Layer 6 of a small transformer language model trained on English Wikipedia (24 layers, counted from 0, width 96).
A neuron adds its activation times its output weights to the MLP's output. To switch it off is to set its activation to zero at one token and run the rest of the model.

Output weights of the MLP neurons that the questions are about. A number n stands for (n - 500) times 0.00068.
n115: 543,465,440,634,406,374,409,406,480,425,515,710,488,559,735,277,381,582,492,315,582,520,571,691,717,563,394,570,354,488,372,472,349,650,708,582,530,608,511,515,378,512,504,743,670,551,496,782,601,545,433,524,717,287,523,545,631,326,572,326,611,396,568,399,584,293,646,428,523,462,228,496,481,619,751,402,516,552,488,528,562,343,458,207,488,595,737,431,522,523,455,354,448,266,277,683
n162: 653,374,557,294,406,579,380,453,491,467,578,405,504,909,357,462,553,264,529,371,569,564,491,615,500,427,656,346,614,543,597,430,521,595,248,559,722,610,500,488,385,757,513,574,286,151,350,654,564,346,431,574,393,361,533,583,415,632,625,618,579,768,537,307,353,471,546,445,722,978,496,568,483,550,421,227,513,565,240,565,436,579,525,573,416,397,332,445,651,288,500,643,565,406,597,466
n275: 546,447,777,532,448,470,691,872,456,470,581,422,500,550,599,523,555,381,454,518,601,406,429,496,362,496,440,485,241,504,335,180,764,184,340,550,314,615,589,544,512,488,445,441,364,540,562,394,720,559,570,468,561,671,496,328,443,536,344,336,583,570,462,582,817,429,420,550,336,511,453,351,588,383,440,492,670,669,787,324,523,564,680,438,496,481,414,367,422,428,524,453,427,593,405,473
n287: 379,567,599,510,541,542,395,474,456,245,510,561,721,614,700,229,357,578,447,341,371,709,616,489,489,662,521,612,473,388,436,387,387,359,356,443,565,705,479,388,453,360,482,540,463,587,585,535,422,344,429,364,197,440,531,476,537,359,480,436,587,820,483,625,613,517,574,470,645,437,364,652,394,535,788,418,482,551,366,286,561,381,573,520,549,531,459,518,551,510,414,467,409,668,342,625
n321: 492,476,660,542,433,528,521,295,222,532,508,347,399,459,589,689,570,455,512,566,286,669,525,574,447,562,575,376,852,310,423,654,516,607,552,577,587,581,260,713,315,689,172,596,535,288,341,408,378,446,465,777,342,547,567,667,607,424,669,347,772,457,560,492,363,543,400,545,342,416,549,747,294,528,552,520,304,543,550,579,451,568,500,512,387,810,520,698,465,552,607,439,488,421,657,276
n434: 492,669,589,464,549,515,708,258,416,504,452,330,689,761,442,408,597,337,388,408,339,355,330,733,658,480,290,548,664,595,485,174,600,476,512,500,365,546,418,522,523,316,346,667,334,669,578,538,523,537,737,544,700,422,447,534,728,460,550,431,569,571,648,647,547,313,753,518,538,496,272,369,369,462,579,535,562,559,670,579,302,435,511,603,469,636,564,485,571,314,410,580,496,400,753,430
n479: 435,379,635,627,489,724,388,606,665,507,230,415,291,618,605,474,438,413,432,366,512,654,477,656,640,519,747,446,624,569,398,683,640,450,410,485,438,179,482,467,573,573,365,395,453,608,413,392,580,348,551,461,316,636,772,526,640,370,329,470,728,449,667,299,276,460,534,539,563,493,366,613,530,339,504,508,591,525,550,713,568,571,537,558,364,459,713,410,445,229,448,603,612,377,455,530
n541: 277,386,530,497,507,347,409,545,486,359,583,257,525,344,545,740,374,304,531,484,661,718,496,545,555,553,359,589,460,630,493,450,414,613,370,510,480,428,426,520,692,476,419,511,503,346,381,476,392,718,692,378,682,288,225,301,482,316,369,545,469,523,453,510,526,366,527,635,537,527,574,428,469,517,666,410,486,460,475,454,587,554,551,362,473,318,269,339,470,405,540,396,546,490,431,677
n552: 500,425,682,607,607,469,516,382,263,607,424,508,393,690,430,461,640,301,539,519,504,368,528,353,480,372,615,508,462,496,528,772,704,376,602,694,588,512,385,342,552,177,411,597,462,691,406,345,559,217,856,578,375,583,492,554,554,340,249,563,531,439,384,467,404,519,594,551,477,546,430,370,610,337,446,456,476,394,496,311,654,477,696,334,512,708,458,555,477,388,779,463,331,540,465,187

Each question names a token from some text and the token that comes next. It shows the activations a of the neurons there, in the order above. A number n stands for (n - 500) times 0.0099.

Then comes g, the gradient of the next token's log-probability with respect to the MLP's output, scaled to length 1. A neuron's effect is roughly proportional to its activation times (output weights . g). A number n stands for (n - 500) times 0.00082.

" them", then " a"
a: 500,500,500,504,672,500,500,500,500
g: 551,613,466,457,399,577,542,346,334,340,632,509,647,313,474,457,376,322,489,542,159,603,428,494,517,613,344,152,643,644,691,558,505,391,387,390,500,763,535,473,582,326,465,575,726,300,543,604,537,458,474,560,279,498,333,590,410,727,655,656,468,560,708,501,646,421,455,346,543,449,431,533,573,557,305,642,460,306,621,491,597,505,508,816,663,571,428,455,485,394,577,457,601,509,407,549
Which neuron, switched off, lowers the next token's probability most? n321

"1", then " |\n"
a: 500,504,568,500,500,500,500,500,500
g: 512,420,506,516,513,472,597,520,576,527,417,432,569,453,667,550,163,327,598,322,526,327,466,543,517,475,409,497,406,651,369,218,580,475,574,372,592,338,480,266,490,548,555,363,619,533,487,558,611,601,468,421,528,425,623,611,343,528,506,369,587,539,533,415,717,465,354,573,530,530,639,496,680,168,415,438,668,490,496,442,417,517,560,310,447,462,614,498,292,268,191,149,683,378,370,285
Which neuron, switched off, lowers the next token's probability most? n275

"art", then "ures"
a: 500,510,500,558,500,504,615,518,500
g: 486,425,489,396,486,601,463,541,555,546,600,249,400,401,595,649,461,510,488,464,495,492,501,626,481,477,690,435,601,376,439,540,698,364,273,382,333,566,396,554,358,613,484,434,457,408,299,247,345,865,606,556,348,531,436,609,689,408,669,425,551,403,519,510,527,415,509,656,545,241,461,369,638,701,522,470,473,591,425,710,746,455,257,456,245,578,536,488,561,693,495,850,430,492,445,425
Which neuron, switched off, lowers the next token's probability most? n479

"l", then "oss"
a: 500,500,570,500,500,500,500,587,500
g: 404,325,460,378,497,214,518,379,665,562,542,382,576,474,613,257,453,484,363,409,444,589,425,625,616,637,671,577,398,570,436,469,304,461,318,749,432,582,407,451,503,588,476,504,713,471,615,478,430,570,312,423,299,359,623,616,603,206,471,493,327,342,432,609,410,615,664,427,554,395,429,507,418,564,301,512,363,289,648,466,488,532,405,420,725,347,774,498,633,655,412,576,567,652,711,645
Which neuron, switched off, raises the next token's probability most? n275

"1", then "2"
a: 975,500,500,501,500,506,528,500,500
g: 595,366,533,374,459,530,637,623,351,458,510,614,448,668,499,478,529,100,550,247,487,536,599,372,365,452,543,522,562,633,695,615,640,313,517,410,257,566,288,241,526,346,539,250,541,383,609,443,408,488,541,505,447,444,537,476,284,406,367,512,572,383,498,627,743,562,599,497,393,232,671,441,557,467,570,770,584,673,520,377,660,682,404,603,577,528,555,499,434,481,383,625,311,639,451,538
Which neuron, switched off, raises the next token's probability most? n115

" L", then "ord"
a: 500,520,500,500,500,500,687,500,522
g: 386,432,445,518,536,842,597,372,675,604,510,629,658,374,608,497,546,500,812,478,483,553,679,770,520,573,637,515,743,599,612,578,600,536,300,616,218,321,585,374,555,433,290,534,556,445,581,585,575,466,889,595,360,588,575,510,319,424,554,620,416,339,426,353,380,568,532,310,353,416,597,582,705,482,540,458,524,615,542,444,418,334,655,403,447,468,397,496,438,402,460,498,407,474,324,527
Which neuron, switched off, lowers the next token's probability most? n479

"1", then ")."
a: 792,500,500,500,500,526,567,500,549
g: 375,484,467,507,500,534,566,389,522,236,519,623,735,592,553,471,310,328,631,620,642,668,379,529,656,508,718,564,630,440,528,322,382,111,451,324,724,466,394,598,528,559,548,556,506,228,498,622,554,494,472,496,459,735,920,282,614,535,321,410,466,631,490,323,486,332,426,533,555,359,522,583,637,425,553,468,469,449,585,629,428,576,582,626,476,523,340,572,677,461,473,549,557,645,512,437
Which neuron, switched off, raises the next token's probability most? n115

" Green", then " C"
a: 500,500,500,512,500,592,689,500,516
g: 474,545,433,554,668,476,565,561,373,450,401,479,647,242,536,462,369,532,358,774,552,623,569,485,467,501,479,463,313,542,749,534,528,375,405,628,406,609,546,384,346,410,460,606,691,585,660,598,273,690,322,355,704,422,555,236,411,591,503,501,483,482,394,414,675,675,357,573,422,311,564,561,418,359,644,388,528,363,566,661,629,487,713,425,404,170,587,319,488,536,463,323,574,693,689,523
Which neuron, switched off, raises the next token's probability most? n479